Layer 7 of a small transformer language model trained on English Wikipedia (10 layers, counted from 0, width 64).
In attention head 1, each number of a token's query is one row of weights dot the token's vector x plus its bias. The head spreads its attention over the tokens so far by the softmax of query dot key.

Query weights of the head. A number n stands for (n - 500) times 0.0024.
q0 (bias 0.143): 507 537 448 531 513 482 445 407 391 458 513 481 527 463 585 609 464 485 526 503 457 476 469 486 595 614 534 572 602 415 393 504 561 492 542 544 511 592 550 446 521 578 486 517 520 460 494 479 484 530 532 527 404 464 463 478 485 443 532 489 532 456 382 566
q1 (bias -0.365): 484 284 479 419 421 578 498 648 495 654 711 645 360 557 363 600 592 485 498 594 607 402 457 478 258 476 453 440 399 549 587 683 354 641 382 409 443 513 541 477 565 235 522 418 530 608 509 523 527 561 490 504 647 577 589 433 431 609 489 415 310 620 568 445
q2 (bias 0.587): 661 593 318 616 577 634 413 209 357 194 221 416 518 450 659 517 340 524 581 476 163 586 541 556 967 564 720 497 698 428 223 352 713 419 780 550 554 597 322 424 518 827 428 548 590 214 411 397 457 438 608 352 263 410 315 501 668 522 631 583 802 374 458 618
q3 (bias -0.140): 464 569 563 496 385 636 379 604 705 485 564 564 420 497 372 263 469 387 425 443 562 558 538 589 520 403 646 593 327 475 414 648 286 447 387 566 312 632 478 631 556 541 532 577 507 455 384 376 474 481 521 434 603 544 483 561 361 754 739 594 546 606 381 510
q4 (bias 0.332): 539 593 387 592 653 528 458 234 254 315 276 495 495 540 749 567 454 569 457 548 194 645 524 507 844 649 717 604 511 331 150 399 626 514 651 483 548 685 560 346 541 802 391 551 512 245 414 468 407 464 548 501 375 450 523 428 706 479 619 459 798 356 346 553
q5 (bias -0.163): 484 435 540 449 431 489 499 671 629 550 617 602 532 506 432 443 597 517 501 419 687 378 446 523 282 494 412 491 441 544 639 600 436 542 409 456 460 501 513 586 508 311 537 454 546 625 510 487 552 492 393 540 598 484 575 491 447 503 386 480 324 623 576 459
q6 (bias -0.099): 475 565 371 559 503 504 494 439 578 506 542 518 526 462 479 457 466 476 513 419 457 499 449 620 489 467 555 508 526 481 397 515 414 501 533 452 470 622 478 658 475 576 493 537 532 536 510 468 538 549 487 459 539 427 559 544 574 481 544 492 470 460 484 487
q7 (bias 0.141): 420 577 500 622 465 398 370 545 542 463 486 409 488 572 664 350 369 443 482 662 493 575 486 522 518 643 520 551 244 478 463 582 526 462 409 601 488 629 588 481 673 556 511 390 598 570 378 431 354 415 336 505 570 439 370 458 645 607 592 523 434 557 580 345
q8 (bias 0.053): 495 443 609 637 466 449 517 528 492 548 453 565 539 477 501 532 492 487 652 355 571 516 588 513 500 379 511 378 579 426 443 388 491 444 374 460 535 453 608 641 663 407 499 610 447 331 552 427 463 552 397 506 580 396 539 653 363 502 439 724 539 579 605 330
q9 (bias -0.005): 450 525 492 379 546 460 474 604 629 588 448 579 412 484 516 584 489 442 381 528 610 700 324 458 468 471 493 543 528 492 461 530 381 468 308 602 591 671 601 469 617 425 432 565 452 342 605 537 604 495 560 560 441 390 293 529 426 605 462 512 472 628 489 385
q10 (bias -0.025): 470 270 626 545 524 573 468 406 525 568 578 466 438 492 538 568 472 372 430 630 487 627 287 437 590 461 390 438 270 426 459 708 427 520 491 315 499 425 623 503 570 575 526 463 596 488 514 451 475 471 591 726 600 483 594 419 569 542 398 543 522 447 574 462
q11 (bias -0.066): 475 569 344 390 444 502 521 578 661 448 360 580 643 460 375 466 569 543 479 338 431 498 511 511 419 598 577 501 699 628 415 509 521 506 519 587 377 537 339 628 676 731 347 545 535 613 469 251 645 439 404 638 500 361 529 544 457 464 555 551 452 407 442 525
q12 (bias 0.001): 438 483 527 481 583 435 530 525 572 518 347 372 453 487 611 393 592 584 448 726 338 422 607 409 454 541 489 683 397 579 418 463 337 539 395 640 585 452 535 557 467 463 530 622 277 514 575 717 625 374 388 644 444 597 554 557 531 436 564 317 625 500 615 247
q13 (bias 0.065): 515 394 613 420 556 431 499 594 423 527 434 568 554 544 625 543 376 546 683 513 539 459 512 479 361 634 323 389 606 448 563 549 548 397 501 484 537 372 723 310 329 429 683 555 483 550 304 360 343 596 627 457 514 464 601 603 570 620 362 341 490 495 516 351
q14 (bias -0.063): 546 467 472 400 383 392 672 577 528 465 421 382 505 489 520 410 548 534 507 406 520 576 649 462 481 282 497 468 543 508 533 523 286 550 644 538 649 584 497 422 621 451 504 409 593 561 310 494 702 420 512 584 674 480 518 465 443 437 565 404 503 538 505 389
q15 (bias -0.091): 475 410 469 547 555 616 457 410 646 528 550 368 584 553 404 498 425 373 457 443 461 441 368 656 519 640 696 712 449 433 531 550 407 577 504 353 449 468 621 434 588 449 463 601 525 591 447 620 396 339 577 429 564 480 469 531 591 410 570 486 457 470 569 405
q16 (bias 0.016): 477 565 474 540 412 290 587 471 445 427 517 530 457 639 416 505 475 632 485 509 465 693 401 548 630 504 552 494 571 587 545 320 523 236 493 450 434 552 474 367 581 455 545 614 704 604 461 775 478 529 565 449 654 386 436 390 590 400 419 386 527 483 609 438
q17 (bias -0.075): 699 451 421 513 561 493 506 518 377 496 597 392 408 608 325 500 394 392 473 617 543 629 467 483 397 422 465 391 645 304 333 462 496 677 483 572 402 569 436 687 382 485 574 616 537 654 568 391 721 424 624 550 478 525 510 596 398 389 575 466 459 516 579 344
q18 (bias 0.028): 566 571 764 248 532 486 397 248 500 549 449 588 769 663 596 690 480 531 644 469 468 625 476 548 421 654 500 480 506 470 413 402 229 527 505 356 618 430 293 334 475 537 549 437 522 377 412 598 508 589 500 523 460 450 351 640 530 615 609 245 524 361 520 584
q19 (bias 0.125): 522 503 417 607 658 652 460 532 443 545 440 565 464 557 531 562 629 603 460 561 560 671 533 390 445 632 446 571 452 398 458 469 526 297 664 443 573 467 430 271 636 284 638 439 451 719 386 558 187 423 323 555 472 497 477 461 439 416 475 546 485 479 427 611
q20 (bias 0.023): 390 372 830 704 373 655 499 544 418 508 527 416 587 480 417 591 373 490 382 608 534 627 584 562 290 381 499 367 400 477 616 358 482 481 423 620 241 479 765 514 359 451 614 402 537 599 325 640 410 640 513 462 435 406 449 599 465 578 598 493 530 555 575 583
q21 (bias 0.083): 477 480 458 403 463 339 404 393 560 437 530 606 434 534 665 528 342 446 596 503 401 750 597 498 522 436 581 536 516 464 619 616 619 610 639 458 311 486 459 424 804 288 297 425 377 328 485 487 510 639 442 606 437 563 412 510 540 533 377 568 592 435 491 580
q22 (bias -0.006): 620 492 460 537 571 460 516 605 337 532 327 605 541 492 458 552 372 452 603 416 316 752 576 379 565 510 424 454 522 435 524 642 727 520 622 446 614 446 285 345 576 484 604 345 460 411 342 506 515 599 529 549 524 476 583 472 398 391 453 384 369 587 639 774
q23 (bias -0.025): 643 394 567 551 455 450 358 484 480 402 564 452 436 356 504 535 409 481 594 510 473 396 441 566 522 554 507 343 293 619 629 581 559 415 677 415 363 572 424 495 574 432 559 627 568 638 414 521 513 458 409 497 699 463 466 518 477 430 560 570 425 600 624 454
q24 (bias -0.039): 586 648 691 573 504 459 354 452 557 549 582 522 681 674 583 619 374 405 464 449 570 615 571 701 529 533 456 456 288 307 527 395 430 522 441 502 330 426 443 607 346 523 437 697 315 557 472 657 375 426 622 333 506 521 347 465 386 553 433 439 411 563 678 429
q25 (bias -0.058): 474 508 378 515 479 519 577 548 590 335 473 637 469 418 618 320 328 645 341 456 453 669 505 543 474 338 533 432 623 444 549 535 394 497 388 487 589 407 594 655 369 653 531 556 610 379 408 521 540 382 437 589 461 363 514 526 515 595 431 683 517 431 547 432
q26 (bias 0.036): 463 535 438 488 560 389 452 401 507 614 524 520 516 507 528 666 693 707 582 245 439 641 377 535 566 660 657 349 489 605 338 545 381 543 470 582 359 512 536 505 476 488 739 410 486 342 633 446 548 396 413 406 427 473 499 457 583 545 265 538 548 561 364 392
q27 (bias 0.018): 511 403 672 319 506 511 442 453 571 615 486 434 639 478 591 408 392 595 463 521 611 435 579 492 501 505 332 509 448 528 586 517 363 622 649 533 406 565 604 592 452 655 339 589 540 458 448 507 472 505 541 397 405 485 488 306 693 566 452 472 371 673 451 356
q28 (bias 0.083): 576 550 441 440 533 541 452 580 468 458 628 613 369 469 504 494 596 396 380 350 469 491 616 670 526 450 463 599 300 474 647 519 352 611 449 583 519 666 435 396 453 277 443 531 636 570 381 512 613 386 500 452 679 502 565 504 643 497 735 498 623 310 473 451
q29 (bias 0.085): 579 571 484 508 383 508 557 471 266 399 491 370 428 717 775 604 362 597 418 619 528 491 562 548 528 660 630 488 478 434 349 499 496 587 515 433 419 282 527 501 306 422 508 647 442 419 230 734 448 463 375 631 441 626 593 560 524 506 421 461 340 545 462 554
q30 (bias -0.028): 433 621 651 498 442 703 574 558 448 414 533 332 549 567 710 681 490 720 610 475 435 507 214 651 572 378 261 552 491 394 550 382 386 485 535 450 585 494 402 449 472 374 645 314 639 471 650 408 553 539 280 430 609 728 527 471 715 480 366 254 280 627 473 428
q31 (bias -0.014): 657 478 489 420 529 635 534 645 381 542 440 728 405 516 360 643 474 499 384 530 566 406 295 399 478 616 544 396 508 586 358 425 228 549 520 503 559 549 359 358 613 540 433 450 472 512 469 742 676 520 573 528 638 485 440 536 535 420 472 505 483 561 303 555

Each question shows a short text with each token's key, already scaled and adjusted for position as the last token sees it. A number n stands for (n - 500) times 0.0058.

Then comes the last token's vector x. A number n stands for (n - 500) times 0.0069.

0 "art": 494 358 465 537 334 611 146 574 492 539 494 477 504 472 530 483 502 520 495 489 487 473 478 502 504 518 493 506 497 514 510 487
1 "ed": 586 404 518 519 433 594 182 581 485 536 493 486 527 508 520 463 495 500 520 486 509 515 497 465 509 513 495 515 530 529 466 503
2 " for": 544 412 543 489 507 567 183 605 498 522 491 472 496 496 524 463 490 486 508 519 505 529 497 462 510 478 518 524 537 525 467 511
3 " her": 520 372 513 514 589 551 207 580 506 518 495 476 510 512 542 491 481 487 510 521 536 517 484 500 523 501 512 538 516 517 450 483
4 " first": 431 366 529 565 579 541 193 559 502 509 478 477 522 518 509 511 500 481 545 507 513 527 477 483 487 478 495 533 475 564 491 509
x: 503 419 569 576 682 592 562 738 526 450 450 455 624 539 745 613 414 477 573 591 541 401 557 566 586 419 391 316 445 548 206 511 515 584 430 680 535 603 462 366 572 380 421 359 524 576 488 490 535 408 501 378 475 438 323 311 618 535 509 629 509 294 546 442
Which token does the last token look at most, and with what share of its attention? 2 " for", with about 50%

0 " the": 490 432 538 481 453 584 192 612 510 531 518 469 527 490 529 484 483 477 522 513 523 539 476 484 495 484 520 556 517 521 463 521
1 " people": 604 348 482 572 414 571 200 567 493 484 520 501 513 485 513 519 461 531 522 516 522 547 462 492 522 502 489 501 502 512 482 505
2 " she": 612 332 480 554 532 554 202 551 516 502 518 476 504 450 521 511 464 503 525 548 519 530 447 502 477 495 496 505 526 516 494 512
3 " s": 535 362 484 549 652 565 136 519 506 493 519 495 524 509 495 492 530 506 503 523 529 528 490 458 520 487 491 496 538 523 490 490
4 "aw": 435 391 531 523 556 533 191 594 500 531 475 494 491 489 522 482 517 514 468 512 480 528 517 462 503 502 483 492 521 496 462 480
x: 590 392 496 496 575 638 593 666 596 347 389 498 621 599 630 569 420 472 526 505 355 324 585 579 577 509 474 329 431 716 233 653 503 403 471 516 490 519 348 430 589 518 403 295 593 490 573 486 553 563 598 364 448 455 355 437 730 401 535 673 617 313 560 425
Which token does the last token look at most? 4 "aw"

0 " in": 494 437 540 460 470 572 184 624 483 522 496 474 500 486 530 452 481 490 510 517 508 514 497 454 518 489 525 546 515 518 466 487
1 " October": 612 361 493 530 432 570 193 560 506 518 483 517 511 495 513 462 486 518 523 519 465 515 474 513 529 480 520 511 492 502 507 507
2 ".": 511 466 585 473 493 561 224 594 498 525 497 477 512 494 512 449 485 514 516 523 521 526 473 492 514 478 516 552 541 521 448 536
3 " After": 504 410 545 496 520 534 236 586 516 521 510 457 492 478 501 461 503 480 489 522 487 561 498 478 497 488 521 509 530 541 495 529
4 " another": 459 384 543 531 556 539 220 558 510 517 498 464 518 498 512 505 502 487 516 509 519 540 485 509 521 485 508 540 497 510 455 504
x: 470 325 532 598 482 580 609 657 576 437 490 444 539 494 779 591 378 424 528 534 533 447 601 554 574 350 413 312 550 618 171 600 450 531 447 640 541 581 461 430 644 413 475 399 641 565 550 478 445 468 544 352 499 497 377 314 612 518 502 592 590 351 542 398
Which token does the last token look at most? 2 "."

0 " M": 494 331 436 547 298 606 95 530 534 563 521 469 532 497 538 496 484 522 546 511 494 487 467 488 527 498 505 523 503 520 472 500
1 "r": 623 281 436 537 390 590 123 555 499 546 517 506 579 522 531 527 483 542 547 516 429 463 477 478 533 482 461 511 522 483 479 522
2 "s": 675 304 448 567 561 572 124 569 519 536 549 524 539 497 525 493 524 588 529 492 481 506 496 502 510 496 491 490 526 503 491 514
3 ".": 523 413 557 485 546 561 193 602 502 529 495 483 524 495 530 462 474 530 529 525 503 515 470 492 526 492 511 552 527 517 449 535
4 " Car": 304 260 430 497 644 576 69 509 502 549 509 516 509 462 501 474 491 539 498 496 461 499 474 517 534 523 481 508 521 553 513 456
x: 601 596 549 611 716 649 609 429 400 453 397 527 533 548 734 466 459 461 551 579 470 497 630 479 584 302 448 197 543 653 292 570 381 498 478 499 424 630 502 424 532 550 372 516 576 323 408 594 409 416 589 490 320 497 512 393 694 326 510 634 698 403 436 462
Which token does the last token look at most, and with what share of its attention? 3 ".", with about 90%

0 " Q": 497 363 451 530 309 625 76 539 532 524 526 465 513 479 549 518 484 556 532 503 512 535 468 494 489 505 474 550 500 485 483 497
1 " sh": 666 332 439 530 397 614 87 536 504 536 522 479 485 487 496 436 498 493 544 494 495 507 498 487 469 491 463 505 516 502 458 504
2 "oot": 659 347 470 542 559 568 156 552 512 558 447 483 499 459 499 501 518 516 532 501 537 522 463 481 500 527 497 483 459 489 477 459
3 "s": 538 370 510 541 623 565 170 574 505 502 506 483 511 485 524 496 514 555 531 485 517 526 482 480 527 500 512 515 507 509 480 499
4 " through": 473 414 556 479 538 549 184 598 495 518 486 476 505 486 526 467 491 494 512 516 497 537 485 461 515 481 510 532 512 519 471 514
x: 532 367 526 527 545 601 551 679 564 444 397 424 530 593 775 624 417 403 523 430 475 436 617 454 579 525 455 261 489 736 203 608 471 481 381 443 516 571 465 522 519 403 393 413 518 523 567 523 424 492 608 330 455 528 423 475 629 521 521 598 548 367 621 453
Which token does the last token look at most? 4 " through"

0 " Is": 497 347 466 504 355 628 83 610 479 530 497 507 522 480 471 495 483 542 531 509 514 485 501 499 548 522 478 525 518 542 491 456
1 "les": 630 363 484 556 397 608 158 576 522 524 496 498 497 470 518 491 518 555 530 487 494 504 480 499 528 515 500 497 521 516 497 501
2 ".": 535 440 567 482 498 570 198 605 504 528 498 482 517 495 522 456 474 518 521 522 509 520 477 482 522 494 513 549 540 521 447 538
3 " D": 518 312 463 512 670 559 88 536 500 496 520 465 527 514 543 505 526 532 523 514 487 523 501 482 524 473 491 514 479 498 489 508
4 "uring": 452 375 527 499 549 544 164 584 507 526 496 473 485 507 490 471 512 479 482 500 484 559 497 454 487 495 515 515 521 531 488 518
x: 572 316 581 526 489 566 558 625 506 444 431 417 561 539 769 576 466 554 481 497 493 404 614 546 509 484 329 341 493 782 282 611 454 569 364 585 462 607 385 438 555 395 475 460 555 383 451 540 502 457 513 342 391 499 490 447 629 379 587 614 606 337 721 426
Which token does the last token look at most? 2 "."

0 "hel": 506 374 475 530 323 600 190 517 490 539 496 493 514 495 531 462 495 549 503 481 470 501 494 492 535 493 504 525 514 480 491 468
1 "le": 650 346 461 560 393 595 179 545 519 551 489 501 490 474 520 469 530 545 511 469 480 490 462 480 523 481 489 496 508 504 486 478
2 " as": 534 435 564 495 506 568 218 592 481 493 512 447 488 491 541 466 497 501 514 510 493 561 496 474 514 484 514 545 493 527 468 476
3 " she": 532 334 488 554 609 539 206 562 517 505 505 467 509 446 521 506 476 507 530 542 521 532 440 505 477 487 511 513 521 516 494 500
4 " t": 349 313 442 548 634 546 131 522 506 482 472 494 507 538 509 500 518 476 503 510 517 512 497 464 509 474 499 508 482 538 473 490
x: 546 490 624 569 686 563 692 590 473 337 498 577 552 659 584 523 405 473 637 566 562 490 611 401 649 495 414 127 381 654 406 665 462 531 385 519 458 401 476 446 514 358 420 357 569 536 463 689 578 383 543 474 372 470 281 447 708 441 467 632 470 362 433 481
Which token does the last token look at most? 2 " as"

0 "y": 499 382 476 528 329 611 151 548 486 554 483 503 512 486 509 478 506 522 519 491 499 505 467 479 525 485 502 538 486 527 502 480
1 " and": 507 449 567 500 479 565 249 607 492 519 482 458 522 485 531 450 476 500 532 514 488 527 472 463 491 489 520 546 517 543 478 522
2 " near": 586 396 528 508 536 564 166 574 470 533 481 473 510 492 537 440 496 517 476 517 493 529 488 449 523 480 501 524 476 536 452 473
3 " death": 514 396 516 536 634 568 189 560 460 523 493 494 529 518 517 439 488 509 513 510 507 532 480 480 515 501 476 525 503 516 476 487
4 ".": 504 451 591 480 514 551 235 607 500 520 500 481 517 499 526 452 484 515 523 523 512 523 480 479 517 487 514 550 530 523 448 541
x: 516 302 450 660 652 562 557 655 596 431 403 420 527 505 711 625 341 391 502 447 531 395 607 492 451 493 487 329 505 686 230 595 434 508 409 531 606 617 374 550 501 428 384 444 599 562 547 642 345 532 598 286 424 521 448 408 594 609 445 605 486 446 566 480
Which token does the last token look at most? 4 "."

0 "ran": 502 365 467 543 329 610 179 555 513 542 490 510 494 469 528 486 502 532 498 488 472 498 477 506 520 495 485 504 526 511 504 491
1 "ch": 652 366 475 515 403 610 160 540 495 543 518 511 496 498 555 467 494 555 520 465 510 506 487 495 522 486 490 510 491 521 505 465
2 "ised": 563 430 548 521 526 567 216 593 495 522 489 477 521 516 522 456 490 491 511 507 517 522 494 459 498 495 494 527 531 537 464 504
3 " ind": 528 307 455 533 667 565 107 517 478 471 524 467 510 513 485 510 450 468 514 541 492 498 516 480 513 509 472 533 552 492 521 510
4 "iv": 343 340 459 580 602 528 116 521 488 480 537 450 552 502 522 465 510 530 459 471 485 549 507 497 486 455 486 537 482 522 524 488
x: 566 422 597 578 662 539 599 425 510 499 387 385 661 584 587 494 396 475 525 550 363 428 685 736 649 450 454 245 509 413 333 359 575 560 503 523 368 636 413 430 560 488 452 212 414 394 554 738 512 582 365 405 415 480 418 589 619 574 707 634 738 426 473 338
Which token does the last token look at most? 3 " ind"

0 "ed": 493 411 518 535 393 593 191 578 491 531 485 495 522 509 521 468 490 502 521 501 514 521 496 458 514 498 495 510 517 519 463 495
1 ".": 502 467 579 481 482 568 216 609 498 523 489 474 518 502 519 458 474 509 516 518 512 527 479 483 518 484 513 550 529 518 447 540
2 " It": 615 364 493 541 549 582 153 587 514 507 481 463 519 481 513 488 483 493 515 510 525 540 440 470 479 502 487 535 531 506 492 514
3 " has": 519 378 527 544 554 539 194 592 499 517 469 467 482 483 491 487 508 486 552 522 500 564 495 454 479 477 510 536 499 512 488 520
4 " a": 458 385 533 511 550 530 199 594 511 505 510 474 508 502 504 522 521 480 487 516 511 559 513 466 528 488 508 511 511 530 436 500
x: 483 360 533 552 539 511 526 710 473 422 387 517 516 462 802 583 420 376 625 540 446 429 551 536 577 433 471 262 551 749 284 601 487 575 480 603 430 476 427 471 524 444 459 363 578 632 462 520 504 558 527 366 507 369 365 357 653 530 507 604 520 452 579 343
Which token does the last token look at most, and with what share of its attention? 1 ".", with about 70%

0 "in": 496 350 454 539 312 615 149 524 498 527 524 486 527 487 534 521 520 552 523 467 483 507 459 465 521 501 527 514 504 516 482 468
1 " and": 512 444 563 499 476 566 247 606 492 520 480 457 526 487 530 450 480 502 533 516 488 528 475 463 487 490 521 546 515 542 475 520
2 " disc": 655 305 448 523 575 566 134 508 520 452 509 491 490 474 567 499 470 478 529 511 512 502 526 470 520 496 468 521 494 532 498 486
3 "over": 503 401 507 523 630 567 219 546 494 509 474 471 489 505 507 465 497 479 493 505 509 528 465 479 495 484 509 465 553 520 511 449
4 " the": 487 418 558 482 528 546 235 604 512 533 519 462 517 490 538 485 495 468 515 505 522 539 484 484 495 492 532 552 517 527 461 518
x: 547 325 528 525 556 567 501 669 552 423 440 456 546 485 809 613 454 398 506 447 494 415 571 502 637 508 429 249 522 700 162 548 466 541 432 554 503 537 451 512 528 448 444 438 613 621 525 552 427 483 516 406 505 550 410 327 571 603 465 552 519 402 600 396
Which two tokens does the last token look at most, in order? 4 " the", 1 " and"

0 " again": 492 415 520 537 422 574 211 581 494 498 492 452 525 476 517 471 480 503 522 513 505 553 461 496 495 500 487 522 493 524 481 515
1 " and": 516 427 553 503 473 567 239 602 506 520 482 454 519 473 522 447 478 495 537 509 485 532 463 473 487 487 523 538 514 539 480 523
2 " t": 695 319 428 547 592 579 120 519 513 490 475 496 512 553 502 492 512 472 501 521 518 524 501 471 519 476 501 511 476 525 466 483
3 "alk": 537 332 482 562 675 569 125 509 514 510 505 490 472 496 501 471 533 503 499 474 506 520 452 474 537 482 482 488 474 495 475 463
4 "ing": 417 358 514 564 594 542 189 553 511 513 501 489 501 503 518 490 536 517 522 498 513 531 479 470 513 499 494 509 500 508 467 481
x: 602 427 574 540 615 538 669 692 594 369 426 442 558 602 717 609 380 479 528 496 453 446 560 518 535 459 517 304 485 608 110 597 530 547 433 639 442 487 413 363 566 403 392 368 586 499 514 480 562 464 566 364 405 484 342 473 673 456 515 634 629 312 518 518
Which token does the last token look at most? 3 "alk"

0 " of": 494 433 542 477 463 574 201 612 495 516 492 477 505 505 530 450 470 504 516 525 503 499 480 472 512 486 527 535 526 542 472 513
1 " an": 577 355 495 517 431 590 150 565 488 504 499 499 531 504 507 500 470 488 526 539 506 554 504 468 500 479 516 567 489 489 472 497
2 " imp": 696 302 438 514 589 615 68 494 457 505 529 510 493 508 512 491 472 495 541 544 520 535 494 465 468 524 456 489 503 531 495 471
3 "osed": 520 377 518 549 606 562 183 581 488 528 495 489 505 506 511 475 521 501 502 502 525 521 518 474 502 498 486 513 521 516 468 483
4 " med": 363 311 467 532 613 546 132 534 493 486 531 504 481 514 514 491 451 511 530 501 505 527 469 489 515 499 471 505 488 539 472 473
x: 564 396 630 519 771 748 639 463 448 477 415 340 594 679 699 514 440 414 538 601 480 499 664 545 477 376 326 306 523 602 307 512 507 556 487 614 532 506 345 369 546 444 392 408 477 451 573 672 547 503 515 432 346 488 400 397 608 444 392 645 687 318 396 506
Which token does the last token look at most, and with what share of its attention? 2 " imp", with about 40%

0 "x": 496 342 431 564 276 640 90 522 477 505 550 490 487 491 551 470 525 542 511 476 493 506 477 459 509 487 469 515 515 497 488 478
1 "ually": 548 408 527 536 459 560 233 581 488 489 494 466 521 496 506 471 475 496 523 541 493 547 477 466 496 485 498 504 508 542 481 506
2 " ass": 641 310 446 518 566 572 81 513 469 495 525 456 511 489 531 485 486 534 485 560 531 541 495 483 489 492 507 525 498 523 529 474
3 "aul": 516 354 486 514 650 577 188 538 484 513 468 512 502 495 532 431 506 533 477 486 472 486 472 499 505 477 458 496 533 505 467 479
4 "ts": 418 384 513 549 583 545 216 571 490 495 505 483 519 487 533 482 505 533 514 491 519 545 483 483 510 492 516 510 512 516 479 493
x: 617 398 522 575 613 627 590 651 655 384 408 404 465 598 748 544 315 469 575 489 486 442 548 477 503 537 492 267 607 556 141 521 505 534 483 584 394 495 395 450 525 420 425 390 538 498 558 598 480 535 544 352 380 523 372 431 648 459 628 647 588 317 542 528
Which token does the last token look at most? 3 "aul"

0 ".\n\n": 492 484 580 472 487 570 192 622 506 518 497 461 523 496 530 456 482 504 507 525 507 518 461 477 500 494 508 551 526 540 471 542
1 "==": 555 412 527 493 455 569 150 604 538 530 484 498 527 533 518 491 479 505 483 504 537 520 480 453 514 468 498 544 505 534 474 559
2 "H": 669 318 456 546 586 585 76 578 496 513 469 476 517 520 498 470 472 545 521 484 466 511 497 475 513 504 468 495 476 546 482 499
3 "istory": 522 372 496 561 617 538 187 590 502 479 457 474 529 530 456 521 468 517 485 497 514 550 464 489 487 509 461 518 532 506 516 526
4 "==\n": 480 458 593 485 518 556 205 610 499 522 505 466 524 507 531 457 495 500 518 532 507 522 463 479 500 496 505 556 511 541 471 531
x: 512 327 510 552 704 554 557 694 538 442 376 362 576 529 734 591 380 444 513 502 524 460 534 499 524 508 445 298 516 695 284 574 430 536 415 519 593 637 341 501 478 406 382 409 562 534 586 630 321 517 499 290 420 520 421 398 498 606 510 711 626 392 591 496
Which token does the last token look at most? 4 "==\n"

0 " n": 485 347 440 552 315 639 36 572 507 513 506 451 506 497 515 547 471 485 529 491 506 536 483 455 494 483 490 513 516 496 472 512
1 "ar": 632 346 447 504 408 585 128 564 470 533 539 513 558 474 515 505 526 509 474 494 481 504 448 456 530 530 512 504 509 524 491 485
2 "rat": 687 321 441 549 598 578 159 536 493 506 473 495 501 522 548 498 447 499 504 493 489 473 491 493 503 541 484 496 502 511 459 458
3 "ives": 531 373 502 546 635 562 189 565 498 495 501 488 521 484 533 490 496 542 524 492 516 531 469 477 524 514 489 520 520 510 493 506
4 " from": 507 436 576 476 507 540 230 612 504 517 504 454 498 500 536 461 490 498 513 521 499 521 489 450 500 487 523 541 518 534 465 515
x: 511 298 533 524 534 594 515 679 538 414 387 438 549 541 765 616 398 411 459 413 509 469 584 457 540 522 471 297 500 755 184 549 466 505 410 520 544 601 406 495 515 420 380 429 495 541 535 586 463 536 561 353 462 565 480 459 569 548 507 596 551 374 691 493
Which token does the last token look at most, and with what share of its attention? 4 " from", with about 70%

0 "hel": 506 374 475 530 323 600 190 517 490 539 496 493 514 495 531 462 495 549 503 481 470 501 494 492 535 493 504 525 514 480 491 468
1 "le": 650 346 461 560 393 595 179 545 519 551 489 501 490 474 520 469 530 545 511 469 480 490 462 480 523 481 489 496 508 504 486 478
2 " to": 524 431 554 479 508 555 244 594 488 502 486 469 526 494 558 455 473 484 514 525 494 524 513 476 488 508 522 530 526 542 471 509
3 " the": 516 422 557 472 521 554 230 617 511 523 509 464 517 482 532 478 488 479 516 514 511 533 489 482 500 487 530 554 512 524 468 523
4 " b": 339 313 454 513 643 566 65 521 492 519 512 487 533 463 487 462 475 493 510 469 470 512 478 496 498 497 489 496 496 540 466 535
x: 547 435 564 628 891 603 607 513 448 453 380 374 562 690 679 448 429 437 545 502 465 374 631 556 714 466 345 191 451 629 479 590 388 582 496 453 434 605 575 483 531 436 357 336 603 587 499 539 494 489 531 407 433 461 342 392 617 476 509 523 597 344 486 444
Which token does the last token look at most? 3 " the"

0 " up": 491 370 477 541 360 598 122 535 467 537 501 503 474 478 504 443 509 472 517 501 490 565 477 459 521 465 480 488 476 508 451 493
1 " and": 513 432 552 521 474 559 259 600 495 513 479 458 514 485 513 450 486 487 542 520 487 540 473 462 494 481 510 524 515 525 456 524
2 " resp": 671 292 439 563 566 587 74 514 496 522 564 542 413 490 525 499 522 464 497 494 522 493 473 469 527 447 486 508 523 533 487 529
3 "ond": 524 351 487 548 666 567 132 530 478 513 505 490 501 510 509 490 531 496 463 513 485 515 464 463 521 505 466 514 502 484 467 472
4 "ing": 414 375 512 571 592 541 200 552 515 532 502 475 502 519 503 483 527 510 510 485 529 542 476 453 506 480 493 525 501 506 450 494
x: 596 413 575 510 590 530 651 684 631 389 410 403 509 564 765 664 378 502 530 488 451 419 559 484 540 466 461 304 542 561 179 489 493 603 437 679 428 584 339 443 570 362 451 347 568 495 484 538 566 526 577 378 447 467 334 421 607 460 535 607 626 291 547 540
Which token does the last token look at most? 1 " and"

0 "ent": 485 356 462 555 341 599 157 548 491 531 508 489 518 501 516 500 500 529 515 513 519 528 460 487 503 487 467 511 527 526 479 501
1 ",": 497 483 580 481 490 551 273 605 486 525 504 463 520 489 544 439 493 502 527 513 497 530 474 465 503 490 520 546 519 535 462 537
2 " vis": 628 387 508 536 566 588 103 544 493 512 481 494 465 538 515 468 504 494 459 515 510 513 472 451 506 465 469 534 532 515 468 484
3 "it": 525 345 487 545 644 559 141 545 515 510 487 495 440 496 497 486 556 530 501 473 487 521 487 486 495 460 511 529 473 511 479 471
4 "ing": 423 369 520 536 582 552 165 566 503 526 484 475 505 509 502 487 514 516 509 499 524 531 478 463 505 494 516 529 515 507 461 495
x: 581 383 594 577 610 587 588 675 607 369 385 419 508 525 767 633 395 427 520 454 511 428 567 481 581 482 492 293 508 644 174 541 471 557 438 673 432 535 382 434 546 398 462 397 588 508 495 504 523 483 533 354 425 457 369 426 611 485 544 672 616 278 571 535
Which token does the last token look at most, and with what share of its attention? 1 ",", with about 30%

0 "r": 488 348 455 540 326 613 137 533 493 538 515 508 558 498 564 490 491 550 510 499 447 475 465 452 543 491 477 492 531 491 489 501
1 "ive": 607 394 500 517 421 594 177 556 486 529 492 486 516 499 537 459 507 523 513 481 505 520 466 463 507 484 480 533 510 527 473 494
2 ",": 515 472 579 486 494 550 275 598 484 524 505 467 516 484 545 439 494 501 530 514 494 527 476 459 505 491 520 544 516 538 466 533
3 " they": 538 321 485 544 626 563 144 559 509 495 506 480 508 451 540 490 480 510 536 509 496 552 475 497 489 479 507 525 515 505 472 528
4 " me": 424 345 489 567 597 525 143 551 528 483 503 464 510 508 467 490 507 509 492 510 510 536 415 442 503 454 513 484 487 542 467 497
x: 506 350 567 500 706 604 696 536 563 448 404 488 542 549 754 590 415 548 514 656 634 481 576 561 536 527 415 295 432 521 329 677 537 494 426 570 314 509 348 435 629 265 382 354 487 518 491 647 433 537 629 218 462 489 460 398 608 457 528 465 574 401 500 503
Which token does the last token look at most, and with what share of its attention? 2 ",", with about 60%